Layer 5 of a small transformer language model trained on English Wikipedia (15 layers, counted from 0, width 128). Numbers have three digits each and are written without spaces.
In attention head 0, each number of a token's query is one row of weights dot the token's vector x. The head spreads its attention over the tokens so far by the softmax of query dot key.

Query weights of the head. A number n stands for (n - 500) times 0.002.
q0: 430394255712636407456638407527455503573549598447557392376480650530474480599184634534593390404550473584474465406402483541251340354521345474515238490485584399539321666357559369548549555588577464729845538564555511511503436473595407331483334566507465423577484300476648447725560429510598607727586548587399414551413694664368657500430586600551514276497402458577450420689403229298487493528476
q1: 444414461283320406704339527526398529454832457520637561544378393615400612403467517568418608365527484457695416759374627404401564551682483652590628391608477395466612558689577393444523652483487531490513665482559393460385279484465560483517346503536457244427369467621459450456424573642394628558283461431670500725807431578474493635503624557441483539580546460592500378593589627487512452599480
q2: 371530711445484390304546598365551444293346517575450462353531487546436621314452453544586454595424557432439447630597506550709636431538334461672480585384762497513287400526503529442445480405386553645531555590510429702470287484453472422571457448519503500419494224422336558438485606622391443503604453519538535289353490614469564566609404404405319415631506665410769581455442576208451584449615
q3: 758306395656362431599511547500507444321424654144451564419525657438584774524634402436366444322669550636269474562631462323551550604457402497405595638384515475500468450683480507407511401523458549436254576449342482301438404539557260496624351507629474522619453243542387757479556560482383493383313511620429388560544393636461474582356818500396522681549515237374343337534264367444541350558609
q4: 457398403318474696467558584451497490168547456616657497548487553363525490529446518714342481252431444483536543588520740539529690352746455372463553602592534497590484497436503325579443298521432566530412581377480480418414546434582536565493532459527402738503656354428584503575519343497572624533346460490395420561456461722490747687591577531517517457764368260636704426364497250571643643490379
q5: 651552579725361522615591442630493519453589672460397755524481354584507666647427559620734430436599315523615548590513621329419653490395490567695562522286613641531568548463559406507447479413405497604372470575627597580315445432441519604483333487454716420526610243561562434455284442540449369442547461510497727482488406363539570612538628330667365358699637537357554619540642405522497755474559
q6: 425507433619149400457759535473463556374524471579391464535470443596507365397429532417585523767395387476730491452364513533253437594718584550611400532548596441385507450582481490507408543543552454503425283515389383589490672423450487545746516435420524438631446322437585874415327467684335497407367517663368615565462536379533531580697618629363417318513650459353575533538561305464622513405348
q7: 518525447534621302623541447516560484402574471598178503490562586570408474649574399320467523586445651814631433514456471366579562620487545429438616500662422387607474487540412722615198472468731549566474507471364625595373363256489314486470516308507369419510565250442688535458613523322363500523487513597415513436453641569373561476484547486470353418399537517320564346541487275458573719517767
q8: 546454563640246462413551537480374664413533602473445529371461444377433468566607479490503603360703303608475640564534619425670361449288618614690665582035456523359529552473456493600654430563487569497368490637566666415627572326553465436527325594546507480622453433633639471465471678590604397575535510564640351378519697460659487394455666678681630307519345480442481774572447411455522400430480
q9: 546489376466375314438490516391406321795379603630474520380457493369606516666382437701628380648444576439493509605459484474554603528387535715548454468567473656438523543537645789428625252500445521450386540442547497357535569682653552466592580547330524473474500571507623510490412500426333460655465325584303657617415326314612551472230664431447731559683541446575721640567493493410694604621591
q10: 759532574627530403296408589573497408494695557550581319547446546623409410412590577476685595503458588403503548512693515660482380614408410325581344603551491434659476313313477592523568598454562275667473271630644572487532548652529429396631497497693512403515555394383626426506601452472536555436385467432536706415601317457428525586557629525423627503659372425515560364462441488503544503314670
q11: 760452685114503610605407636497542524563539363489755459446404503527463568470500438569329392400728545429563503451468642384526409435615682399684448417296655486280387640468477636526644578352298438552524216352607635486640346431659453333662456578670521496534594316432438503618463537426589674452517338328510542599693437514555556586480413691427314404592701511621686439510426552480530375707469
q12: 288497404422465669300510587544635239484532570484581648447623618405605522442581386468497509615403468493459494516416323500473414444433463563391527555266471693527478516627554589621400643439444433551325439538318252307534704351588540346464352519439403337653467598566638413587441400545610593557549579355557664512367350551522432294516503513443642614234445416599429475494352359497354674380387
q13: 581493348528419573625507490578597406290469440634389588613463261513595604441903525534386413628288613504496525560462436497474481333583446744644460684630479426729161500570572659463403687771363713452450361294606581521457402411361333507283517458589556398450455416443359597638440513451578500422410619524439459655798416665544524482450638525624415544571647612487470473461358541437490443490434
q14: 507592480453401535474528387540325471238358460558382404393586364590479569756608775563399542586413347237396663527670363704596619431507528453182468497463748487448589513571465524373618724489630507537503541398440483387484586487461510153561587537450334476621425295556673464464380582453503577447636308558428446441509735520641490608709503684710583348516524510559425537576541406519500487574554
q15: 607558633569554652532404551609552462638614677536570382453567490457565598682533592302416610727507558296614524461536359344485428450468375467489551448178264519621570567310445510427536675630528402558342738387384602408339548583479312556559466412603464569528509503446459484598387627510589756494363589503589672598613421564525700369428529460477360516579572611503566564359643568425512622826445
q16: 527504410739606424518419480258446521689569563507489412031571550442473500421591255606594584381429607383416553493431381461473794474608770540437500521476431454463359518558415500496743740485427583343591406234489570416534783418653371732533351464496438526336376507549538611612479416518521482330631386518429694573507737529810496474451442381382648550444551405619448516537558737358397500319569
q17: 537618388690384745593601393491490358623548462474541550320422393527540304476596671311474435343364412309429561503506568563521639415535540515486635485366516686454594444665347585545478598476679390481491490652452364594339456361503669533471644497560500380416548581531457730330512285503584436682475478722509631605632331427481394612609468375582438547544578716596330595542593541344552559529388
q18: 521507292326538409494410549548513409474402329371535433500481593584714614519444469333418503426480516434493491493405569344503624329315405712639524398558348386527305497467423213595467621438563405477370500394377533424540420506358513507441447461403500467421394553643517318421509459523624324599634526493251533560411648380490392342582614460607567157475256405705409647426654344478460648657523
q19: 565579378292560302474802547720436585363371467569378513497500601419518272703531518580639313597539533462576478555616562400561362368544391443459639448418500513567337453397548500358408565522523528795405415526625624428468503286565415479507708568722640545309532555464635533595566540592632558497350613268351510401579403255613507420460453633248476387358483565490461373468486739614487438681429
q20: 520520325286573364718427288566403301647489296489511518534643445532520645695646352361463338531639331519282548511579403591390497354467663555541614762570508326515471493613658687380661607366425449574460451601570834417500434331405245584285665372641462333428785447562559274543377518647464422412679592530361478565500595633544564404507627396326695342478391534540633397662556663461365713492493
q21: 455551645661547503409252573515533474347530530383397544444488632471548694546397452256518518466582766506490511454503509580339646435467487598610589468453521570447461375414583354559670599513462547455576366572545475488376586554423471528372308656710427528491475528456674648474693367491524382539564500664453488450591558428376622447576606450284382360497714482673518340449512539552448421293348
q22: 517706599441433601591459503589472542600331459667403698630527479674366491444478237521652545567494497421540554478397437707423581324528429690377408609373607630494430509588506475540378421408554487500503675655377361528464384748467566288450470469571516629365373648515487605569515497500612435469631485331494559520579625294621575468633742462549430393594487337419602370521406515369538500391295
q23: 245841503366556548545633537316587581476349529561373490677579464503289390456540465503407452391562497409730439439413716432491426370815451553767363399412426451541732438635519595590557475299368535467409523258556395503535529395549603266460554470513520439267603564429322465387407565329500450572567507466728537485659341546607376552384573528477281618448645436503439357393533444567535539560583
q24: 548401387526570453380500334398724613546353475474434548580561461472421333367520544573597503593520343447417494546359569535472657490455615491464538559350569613577414455454653580685513778479381480503475487820474596503546440577428466447448416579413595437406479592649320475440378528569605536545516398467332306444409579400253516734658600678403570592598287634720603468598699642553608208526624
q25: 735490524238497332521519492399506477635585579525482435450610527477414244529482402473491523516591545543442528362347412544546438587717343483540375563654509394763527678372668506422460503609453696470529473408530460574607559395468663373644483521632500457597548607671513567620623521518494500408448580527417400572267465578476579547474443331611453562485390726406503733583485464334606658503606
q26: 510670450678460618359445362553330595484582424551272491442491497404700377407494645292699409280618475590440540564376616448428456506600543497427490485507506466425444416503485452439411393483476234307531357305522760548323336484564582291580458545466475599466588586497477448430598602618543506450567441468417579538482313450596389585616528594437409574614177589488747566533643547439536424354367
q27: 561523392554306428322522604808374517460385668427150514360613489428568409568655248436575521552712461391504589598634340479299523518425205323535523626445493469700444496641551706508727576409583541535500453547496478354432433486565417635602507533308598362497319347500650590483424496413553554539555380460345590513517637521370710522660597167536603592510435384337448650792651450493548583262486
q28: 389581538762370583646596371651441359486360546705547500489541552391728520507524391445615335375428466408374306542521614520516590300337504351397548186684591409633500476525520265425374574474456583558500451651521461500543439613688517227500590486448553560547633271470591597463611466532378608162610692636395597443546592521650651514551594514334564602442567532392517534326559445256563221566486
q29: 599395470550477579490799358336437494503270438601575689262432428396430662291680556585570420650266497433613400463664567458396401425606417466267570547625537397521435344356656551343390507504439476582574520604441713395497438477630689365497353493401497335584522460688458535574535367513633507396615585360581464479534504595257396596387483335431497484526604460349384639484683523229598445457467
q30: 444497540540382485500538489536580443506577295572623458305255482538702452629512539730445527453589454509572483547491720404491563728635468388625367494497796593481660536522607491434512529389384256600527444410586494491459542470373494349600497397479593447533514641620700559721420299671443340591470558494545362480396653619476683354336457401399608500422344453586426466474543546470620494488620
q31: 688561683460426407581408316652626514511746484200458373297433493356314531411439342617496476566541294460236625500286594546578336415514354410622515678512489570500334539536598574477486622565254380429626489699629379482459581422550552463256521576514460478479664336630436666626517304388525532627586670395352737658419401279363583248514532533411404401423369547451441385493384389545336469630258
q32: 382455578677532434497386400523461582589592529460398558493779448540642544494507586555552371329351726507587500480526361398416509645708820457575545587547777684601471503553282363468510417490406527619500644730617470397553398410500509473381528477597444334405543699573445594430475197349404448391400548513679761512629445497487510679576513362614691599592374516412563518509464568447516411625464
q33: 567583303667432455528452202633544445541427455315589491494596323390603363551235526630349357693627475490480463440598379463494515381450480497669563428372484363497442657636290680595402576490506526466466695367503503254509604748570539314392614376540519694588453576613539657403458512614475381435584549513482613543432454568595604406448409552597419472503522544461473535642434344545580591601399
q34: 350524628696594601438533568554574605435516566532385453405676475470659659436616386437570617592672421438707386607552556516479586526602280637468537588609532463355660412568650575699471436551636417468289702261583487533488469595581377484694552361465416623416387322628557540512781463500531446654567639333638599480548486357572426368419455566452553478712435542621580447648583513457594423600686
q35: 536420516621646540523345658428516535381497426572553559519531583483208424520563440469560341629581492492408522458495508337475524344279568451426431356356439449468577608260525556379463519735601418598538390540541497553617597485555455471397520387482410391457529585485377497644384525671538490492487433489638456562527456534467495575505477400648484464513550524409535279520529362482530462547518
q36: 381650478522549542385446439576457356422509395409325448529500558580349506553428519765590488497445570796332466575478446467323299640512523618415565370575563533343543360387509446313363707625440474665642590544611494374482637506809554443519432569337422749623581456600403494563431666497379612457577644609527407375590306608476450532605435455552433500600641650512512558623540488485503515422540
q37: 680641376606415518453376479428411481697484493497625462255303418646480634536445660475567411523493563591408775633500469559539482490519490598339540479680506559388519509500533510713539544642282583554398429420354341516506331557476491451868472529535320549627476438394447512488475531429428714349341645574675497500572571696612374398643637371639431453369487471485438482581744437512415469449433
q38: 576510490542570509604477536389523616284435560444386259470446564411380406500562646691468456537359602385383624513428516408540464477526487545418418568457497582410357357663421510423474479606263480484544575560702645576374424618819534421422624435529422661478569585405442310610694576523671481414422245467519352376506592529415467497880497500410540471453575578725541564418406577699589556298474
q39: 673460453482526619532467456413471606548705568491566387455627302486428477463340608552349338600503544593641495506423446408268661570471540514432369410555667457573295474580486545484542238622571568474594393513544587305587558395734483524393588518567452494503588282506401551614548425438474529430412459322520418627464372380416417448609482509526503442756658330568514510347577544534550503630441
q40: 656421507558638503420584615399668232400424593542307530619477520198493563500473511342404358546387631375551697600638523487468510852361575370515641572436306337588460450524635454566297377598563568412377469463605479448409269446330428549462533355592407309377490445513775536732474490414600602386490497486420445622561623473510614239610626564588528571420559638553589455516545537402688596290404
q41: 563539491519530455557354431570441476700363480535415512490317503447418560258693630521547452459600332547721489560469695567609373449426503581405480423780534307526603485328459538680656448536455532475557581480599323655583579479645449402456551538592653362677523569573549524428521361453600546537530466269576463577674658497573541583461630538759484506503403300503566439611397577595379488756410
q42: 368326454416503602407485371511462483348602380550525557521452411593628365420526527409572752485473540670549466538611430633621497461641500331773707508541547466503415401427511426444372586631302410471579363375336479471596452511528673562538320497603550482430438503379536525556480523389494488474483520628568538458367500400274308536407558536265527662413512389573534532404390526528412444419570
q43: 481497548527599683718772542488390425681596510667462471341424456656368619545479422597393471503568444627548492458473486398424467454746593292579462443513518474528561336518379619458644563405497516473425509649580451552685421379393497603452537708630428433561517570532450511419451544455561458421497535317450586497545585645480274337378521651615482521555355503633549375506590367689474543308617
q44: 672442533310309584648565523542704612417616460485467548354527458462574435622436685356457500556386392497439436337534529557462576400536573545453612520433534397660524443442574537464182564529362592590568683395461537593428417515526573432371246482358463478379321485467459477444759470374509588655424608573562536467457506199494408638447473506470619533562475589438597570606653370287445476482530
q45: 520523588620623311739497702392644348744588404235381552484546413315477500539386516512462336503412553624490517522427637457411619387500428555352616488458484537591574497484524378591705483483603536531607494384497478452428608543364452455636602576556608720424644605479602512390555402535607425358280525690534729440621500360439402526451378494541629423485564522360685424509339491313676497465509
q46: 520523472385438527423438641609260564660497421497340525529643538386493540684440586668582405562552584433339622564474628432239685311494559573667714479535388623634358640558509775571494376564604609497555398459619625494681556313389457506449367605277510455491388481445586390451414380455543462491433581681488693610450413644454462353445317386560497562423529468439411590431671421503524463659497
q47: 373406474680460646522211400427507432199627589436551657603562772302496344567354574317452518393539350662571486508376486405444669423374415331398578302639462486669460365677447542396470583657521399353399459564408659481397238504441532398387628496555650542457677681265601575558550562586762589489307507474405526262409417592842620650605519469441638518678466556414619615430418467571606496163552
q48: 564406709723503382667468462556494387503567507683580562500628384425403411494389454494529476490493522513557451304522350249500474464330470412364400657472369518549432621545455568500538339322653721481466360486635423245304314425614402519548588602560462519540497696574440433429632460714670684450397553564723544546556393610562510510592519735421474581475545433460574545449398491211518503545595
q49: 441438379413640494759405506680463443706662372686455527430530711465474512538572487381296374579397549465477537459487728573579646398405271592527618547500384533474509461444523544417357569346285594442362450436500437443382400472431479614347432344577544500551725541545510324395527394578530451457651549572439311446413559408630316436533404692565506643437469419551476415637512602479624356354494
q50: 637490361563455424423686423676341519644354532453413377480562484569416767494527663500669490649678272426331633473270519461349488344428414589533280475551413365524471468503562530468384486451538462422404543289457513476541477604468532463650443630487577369660435379506538389545439442580445355597471428573526305600469458700464297578420266548402269477287533600570791711459364579465465388367334
q51: 507439436590403304696480494638417549452500726484537406654550633542402398257474447673401454733503579659531480506500407500397388700538470384546534685370561500437506581690374402545346493554543537506447452396503565555491562636388657682435469526582413555509309532568463500389472475275600500447537359487541478553467422598438513497478497250310687353522532468519423447307654649436485272718762
q52: 391439506467438633577611466464766547555579523386497527398420491414554512506561424363772409295466431555494472503595696518583396565380456424401720463413466465628456456457437503604460682740660620637594497336521432771451379563503564488506645610440479482526469515597481407383328515628544588521442381384494482483418609569482457687638292456491478562397258592482456320411445449706460383546591
q53: 619593592551573454414580500554633526473674675497483647409393601555558460542312436477425355434292540559608313538345661583477544262581627462366493303245459546641387440411519270449308496572575408322345473474443393645549583460522369549362689479480466524434697559238361431487490503695689374463278453534407473397433615601357380279467690542547692416367531473533655380474466212510536332456469
q54: 543471459558560513523271393500381451442565485672431437562593473300511694471541681390547565656658296469532472572401674536410607465476271601571232516504356362356609540616506441482599561464412383406632660386487758245435576316389386535572461305587292479546468562526755412461493602336278453537594450347583524497513425383361469227487453311688528789493411363457507612647452446533551421442497
q55: 625205557506403474431385421743525463500561419611476532534473589591326545537423466430495436641563646361590625483467511334601429554557363350449306477343503399443452352641428410615591428500542469440394563542557675598474393565485603603453361459456605550404551444503486563574405350310588536470529640605492500490541477581489470656407454435633500565492608583481418452381365631595487550464500
q56: 497631546484449513398497695487657452570342697653497468463545568497441554740441335636441535426633730453486563454626345519456476524454381601532535435612248516527445696613432473542401517354607613471602490536474657347503683756458443490440412361555507287373491394414630178538408455599622602668377568378657382413466479708423526558646372419461567674442460510421329439546296507509659395635464
q57: 412618503434309513484463632403553714510546363443445439476432516531535372456444383636497318378517442510325473397374411461553424581533308479283524434413683458497523558543525591518477667598471514438670427439336523507415481568517640655470604433507301430411543657375517386519570220663487586562370435364661359512525252536310656718580273327614409364484523413755567569668384529453657363666695
q58: 341556344357647725431562450181610452370439465500507479296531511486432621531722530325407376376518753377375640507478700549486460658337407689473357398759374341529500556493466471454203511455565481518531471562479489442514472338466610736612384284684547486379357504569381476262534615410653600595486640396577418451480579486542669471555376515521833503656500597497765594692511581640371528443571
q59: 642760647586372605560742350446610586503424373545460399454517381383692453480404292503335540454241611420263284438524563507532433588537489624459561539579628570606305594663384367467414496739619479591440569567469375458428601669631553514372464396347479413527503490393188441450768584503587592318415561472597356459439417435631573617726462302415606473440673348457523199513631476484624596459517
q60: 459480384456551624670469479522561511511528425562621579489538527384605489466383353451558572577357377494526356520388508527408495449478408539424652547384489543620554389598339508553347591266513503590629392581489666714563495658556356539377489659607564377570505500449384375524460624422551282462593429645341464543459339448586433531441641611601452657645567494465492570594508470619474481625425
q61: 563414624418712491411463746442539386450388600513516417426664558708680541578379726513569611450639249420437509474586509631429424544448401658514345668558493646476596417599466386577470472465469490416481510291584752447600372494476613587437362431510576500449732583595452462319355487306615536426588510638596340449221497571586487483481588355562698295465579526399364252478434529472466424631408
q62: 497423376491688515598394415395579521390347523543648622581494428601439391561619592449491418697330413679374408669442600554497554547334709568440542564369700636500539378571463544565476622365503278632642512424416441398462551644436491392494357393419503287264602679479519480580667414341402564524442380531604473408645600626548521509662527321500413452503555515579585533514537539325416556482372
q63: 507334583345494562347599297456310628481461479301290607674547424576402600491665476579378770510533519510415553490474547267409500563468570452574500589553529481550305579338482530531597374384296557354428523660589373585463683636684354608536445471446594621587515516553688426537363466571522240680352459497478558368404364538450584417612651391497579648578689471463522458461497411478271404510597

Each question shows a short text with each token's key, already scaled and adjusted for position as the last token sees it. A number n stands for (n - 500) times 0.0021.

Then comes the last token's vector x. A number n stands for (n - 500) times 0.015.

0 "an": 446583560533448493518371410583612424400515489427511503424493357555593600367515483477422480468528473531469687508432435551443420567598553462426486472525579542550567477365490408461640281539511447
1 " C": 458595553570481502501378367518611426383516532460517501395512367553544471362551503428449499511558514544458707502398425562428449549571535501408513501536528508552572472317460405480656295494534492
2 "ra": 440570572551447518542427384560592410406522483450512515435517397571565484354565462464448513501554494482457680487401420533478422577552544504462485465540540568572586427323444374505630275523508494
3 "w": 454563550543458527548411400593600392375525490479508507420505389570547530363511518494484507475543522516428682516413474529473420580527559476444519443529528523528578472329434367479652277512513504
4 "ford": 459587557533467533536379460563568434405528458483534518389502401567576546377463504484493452452561513555453742523413458543454403582581548473449521526552524509523554471314481383453674294515535463
5 " (": 448609553547480481529344377562583451380442489431536522392437360544578544379492502448428428486556463550479702512395449554398402578583533475403512511560563533555529481417464449449637246535508514
6 "30": 458575567502470521549373414555613420392460530447540487460499385568580529370537502465443389500557437585469738512367446516423394579582515459408543487545567543520540482364476435450664256503501508
7 ")": 435585572520473490520368375543597439376465515440533500391516367546595522384483497450429422491513475536480776483399482542411405575576525467431526505529553547545520454400480470446643218489515477
x: 457298434525522494492341542435468422548474128506564438511579595452470468447449619507520517510537517474490458515447431493519518553534484574678281511496460348461506514332442591471558513499578491500388503383536488469533489537543507529590456465324505521383494479565546516541535477419473512503618455512499484527475502409539478498526626330458569536481442407546507398536438506497518508448487
Which token does the last token look at most, and with what share of its attention? 5 " (", with about 50%

0 ",": 432583565558468463513293400570612429348440501403528503375502307579576552355493506435417414503539408557449721497378432542411359584622542448375503494562609520555560522351489392465614230500495457
1 " on": 431560580592451484558342361538623402390443578426531516322479408589608552262478525517455432482567411490501787512411416507426373578600502450373497468607581492550523511406472351474583216561490497
2 " October": 442608538545448503512312358532613381386455556466532486451536378605630495315471482503449421459604457544463807502376415546427421558563524461381512472579518504559546537344471340464620191529513488
3 " 12": 460581561541494522562314398534627406385477594459508516451516345630622485333521501454471374512580424599426737503373437550411352578528532453376524504555559479539595452314480364437666217518513509
4 ",": 436587554568474470518301384537590428346424534400524517376532343604577489357446522436435392518542426539467747498355460533410326585615532449367521509576584514562546473387465406448636201498490465
5 " 18": 458567562554488517536305417551602419359486542461528518448513349611615481302531505486453389526564426618429727497379438549385368594549525450407530529546551502527559461349455364409685187493494538
6 "22": 462497610465465532551330421535645432421465542496533493409553357616618486378529512483472410517597442610451781527313493540427305596568527460385568487527550476531559444325483381431694238481513509
7 ".": 451576578497441486528306381545620459375446549448567519382514347594548577373465506434423404547526467553463779529380476537407350616600521463406496490524533491556556457360459431437650149516510490
x: 383330505616538480443486559484520455648513062552530488479512553514468538498475529505572515462500463474460497460480346471475461537455500570699364517503482451477553503440466479442606597441477641479303513428429398473545477512589415523572482525326512488393565515454521512390521448434490534510498497466545441550524488388492531489521489379441523531448449459521513394529432538561461519463462
To which token does the last token give the most attention? 1 " on"

0 " K": 454600545546472470504345345577625405362501485440524499385514340583591560328502484464432476447529484548450710523392400558422428565590549469411494510533576507553574474333465385456639291494512471
1 "S": 461565577546498504487346398536601419401508564431510513333536368579585463377516504452472422458620457549410717500408469543425432556623529443440546524582549442569582403311461385489665272474498540
2 " |": 424598579562477471537350359528599450364466529418550498350510329562554520306547496460425405482539425539470720530420416552404380589597532438419497520557575518557482447328496435502662188523489484
3 " ": 401617547566491477514308383557608431363470516410520513385482345548575509320514500450421430499553460520466690507373413540398396589590541496410507527562569536547555448356452437440638206528491510
4 " |": 399595577558469475526360350524594440365468519422547507385497332572549513295529486456396399484528430542479739505411416550418364595583535456421489509552563541564482444354491436497659180528500466
5 "\n": 412616544532474483513345332547605442351472502423494503363489360570588564319457519455407404489549432549513795514360400560393419582590531470438507493564569526572506469405480442420642258517500480
6 "|": 404614522536460481496284357591610476413452494462565531454500367619574548351451526476424373508571471541490744484415393563423396589616558494444510470570544442548551476380473405447660216525511476
7 " 2020": 470547553546473502555335433552618435446457635428512502474539396566604526330457500489419386538578433654471804520336440566399386549580510469438526465550522482526565509323474419445632191526497519
x: 426407438575479533422422463543423444482521090457458488476471410486416615483490599505432461471569466457582579509508333410456487562525403475579398544468479422489519523418548640447593496415543520369422529395452463509573466496564551506578569524326475538410453438574476459415528453487474503440505404500521493441501514421530416630480398433412521500472496553428451343504458459465484499463430
To which token does the last token give the most attention? 5 "\n"

0 "ic": 409594593554438484545306382577625430388495479429541492385469268563603662290501511468404434462556455545420770521398414600402368592612556460423486464543618546556601516314471377430676231514533468
1 "ide": 454591594521433550589353401597615452360451507491507503381528309611594681271526543457455457482543457521423810463353406563454378603570544484420535438539614468518600494318468353450570209503554462
2 "s": 370620575558397531510288409610586408357481539433568496337506309592618615338468513456387402447520505544443737490401475588412359589595527453454491469589613537542537484316518395455660149518546492
3 ",": 413611572577446477536270395583603428339410484389541510373496312584563556337438551414393367518553414552466744487356443555402304608635536447378513500588628509558556510333487407449612175508501457
4 " ": 363626563572489473524264347595603427354475465389530519370466299548609532281509518420398423512534478531478719484345396543378347616601545504395502536557580571556579440364431418443654162525482503
5 "ro": 380632544565432480554323367559632442345515439460529548450528352588569532265533474446407435525514466472461773470319440555428349646570546518359503467556526580582567461338385329440680215551519473
6 "b": 436618544592452503500331363572560395382495511485558536428481342565532588327514491420448445521508514566458845463313407585424343619587547490411506481562558538594607465321450339409650179535519458
7 "ber": 459635542559493520513338411612575403363506529485559562387483356586621553366450523460454403500506533549420857443340437560433337616556610507453583528554595497534599497369476355411661172555588429
x: 529312518615533451522457493480546415491450129551566513509489449424534475478436591495493541484422448438479475527471473465572465657609447567700544567356474469518489443351582535427556523533651578508305500416473461499509441515579529507556450552397517590405430516387503454497514524431466499450525485468546541489584518407443451540520535496461521456518380516358568472519509464487503566511590
To which token does the last token give the most attention? 5 "ro"

0 ",": 430585566560467462513288397572615427345439501400528503372502302581578553351493506434415412503540406558448726497375430543409355586625543447372503494563612520556562522348488389464617223500495456
1 " 2021": 470515596522467518567339426541628449431456631428515503409569361576633524352494506488445392522598448654445740528282465579390342562578519439384543469541528502523563495264467384440628249496515498
2 ",": 434573574558449470531320383553611439358425529396540493383531338598576527347435532447420373489556429555457736500356460531410332585615533456381505486572583509549554497332482391456618210478506464
3 " Mo": 468584555610472458539382326563660424374479521434502479410523341535568501304538518465423480436512420528465804520413392537415425570574552487400492532553526519617561429322450357417661262528490455
4 "d": 384600533534420509530329380564552385364520556467567500420514360583573532323514521457445439441521443533437796463366433530446433550525543518433516529549577482582589424314457357450685216489516479
5 "est": 438609530527452533581367453557509389377526576464562503410485358545565598302504510463469397456533450586443779505391401528435352581537600483469555517560593518519585469328432382414639143484547428
6 "o": 454602572543467523548373411599544400383481509484545539404516352566542595339460460497436450503521523532450809476350480548413354604555541481438521481553554527551605430329469376403618164521539469
7 " Office": 435581576531473512493352380578581424410472583548495529379499416557551579271472478426488407471547499555412880453345459533447334597570541418425547581568587439510519495377496410464699153513558477
x: 438429462589503491415512500488464566527520112484571438455535456517536558458446528554451455549513436425532481562466369458544485549620510556704432542392546461424511459325530473392486438581641467444267472551557430408520478560520485462526512606428549536337534513522409445360531485478498558477539524532469495520487572513499441598515504408481391510521520578539481520500416492572540466553595
To which token does the last token give the most attention? 0 ","

0 " was": 450594566543419462520281396570595415366462546445542521323492311540619613345545496507422425467542415574433788542367422547394356583590566447406467501581644518550561510341498394431646215501516468
1 " pro": 415572557646472484475292399564616457389462557542467487331565325517585556274546497462394435459516400514477802511307442567418359593544567474343502471541567568582561482386442388394606248552514500
2 "mo": 439567564588467483497314422577624433391490509560517501424549345524575593276536573442438440422512499536461823460342453556464351557521583502421492507553537557587601499342489312438652267570494418
3 "ted": 417585566546426467529259468565573440370474569523552501378498348544608614347468556457427416430506450582485845480336481573447336574576600470424525509541625506527569509327520341501627211524536474
4 " to": 429593553535410442512258424587562405394445563504549523387499346582616576294466496431397427477537412508494853483384512533411338576570553452399490520612640483539557504344523375493607143498509486
5 " first": 431573558569451508510265452561557372360488583441555470373447369582580553324479507545410418485496403531431885501340434514437345564536545474413499538581616489526542509317464329399629160537553488
6 " ": 372626535566491496489261371540606417331481515429527528385478340559591522316502499446401447505546486510431812497354424538409338595565554513415513507555572563552580437398454427445677123532518500
7 "li": 379593549557457483499338323514590389384525525464548552479468385568572539315524504392385448506553464501458798434358433570459365629577572480403516470586567549563590436355458383435734167560502488
x: 498327509549539461457417521533414394475442125433614442453584624547418485415521588475595566464424466538464465563465380443449483535589495478551461455433498463479551449405545573425552518574578587570238514403450433518461449413424516614609566514322512664443531520494471488515520487408477437477490445554498493550511571393446515565587463424537511478473503466501499395496487571475546528512508
To which token does the last token give the most attention? 6 " "

0 "12": 435565595510453501531299386574668409354458524431518483367496277594629579327550472440427415463557411603432768512342406559394370607605553421375507499536617550543564485311503371413670233516513476
1 "-": 443574583534448515501283393558639413339443552468537526316506295586657498322543525485427452500551458566461769483378420579400399584594562422354501547523549571562559433320440355403682217518535516
2 "29": 444537629502441566557350432567682406388459571480557491354537327591631529328578494527440388463598443623433817490291426553417367584615540453390544494533578510509602477329476373407650230481506502
3 " |": 380587607539462487552346345542606437362449548434576511322518271578581569261533492476393393475521442571484807492383404573409341597614544446416484534547564530558502460321497416486686114523497457
4 " T": 426656569628454479529341292596604384346498530401516484389529364565561511250492461499419468479513418567491803525338413559396369578643528479413486562611608548557541434306479405481685199493493521
5 "re": 468567558566458487528393390590595410359460466431554473435525388638592493242541510415441389465581416455446843513349430519424325613575553517426483483570563555579636419302414358388689166519486454
6 "v": 439586559594430500494315381587602383327536413409611493455527376602602532336490535440412381425564479550477852496381420522418381603578574490419517490554584530580637430338469349449643182527485470
7 "or": 428620559604466503563353416568552439356532522433560529412479350595596627282431489423427405465542381581482870513392499545425384580567566494363557465520583499595608437303461398466694139487501461
x: 513388431581456477441433441532463338585533177451448521502509459424483537526413594480542481428426454543528449488401284434513521534563453584699528442478440391481461455389490527448443492515621519496308584402476520520553463562580496532545503535304550556298497552521395463527459504426495581441464453436467455556570575421522562470543556428411537424435528478443466459512470546524450529612457
Which token does the last token look at most, and with what share of its attention? 6 "v", with about 80%

0 "Y": 442585599528469496509332347563627394356507502441502510384480318611614579350498453439423432449565462579425724504395402536413409597641531425396510514562592520551570457307481350470640234501522502
1 " |": 416608590552448486551351346514610433357455534427560507323494297592545528286531486451413379474553443547469741537406400564391361614617530440424496515536563521561465464274508423512676154519497486
2 " ": 388634553567474476514293371560622420351460516402523516370464325562587516297503493437406413492564468526462711504356399550383384606608542503404508523555562545548566458320455425438649173525492509
3 " |": 390606587559457478535351335527604429352462519416560511371488306586549522272528482447385384483532431551480761504399403563408344613599537456418489504549564548570483448317498427501678144529503462
4 "\n": 401630553538472484515327315550618434335470499412495501343484339579597569296455521447394393486558425552513825512342388569380406593605535466434507493567578536581510466384482434414658233517501475
5 "|": 389627526544456479496258339602623474401450493458575534444497352633582551332449528471414359505579467544487765478403381573413379603632565495441510465578551444554560473360471395439675190526512470
6 " 2020": 466557559552469502562316424561632427437452650418516501473540383574616529310457501484407371542586429673469831520316431576386372557595511465430530460555523484529575512297473407440642158529495518
7 "-": 459542572546466500497314390561623409374457560468538508381523337576637518316455525471430437497543466579491846508369448556401356590557553457399484505544526537551579423353441367402728193510524530
x: 446344510537459535441535524468559512607454087487476544479530516444480391531505558488452520475577503501457478513571354369516560496533500547593420464417430415649464534399492490379613514461591564495391545417501548474602487426544460442565497536388558549425488475381583505452537516382548439473523478547517495607541458434563441514508537319414527536483593415475453383585426487475439548504493
Which two tokens does the last token look at most, in order? 5 "|", 6 " 2020"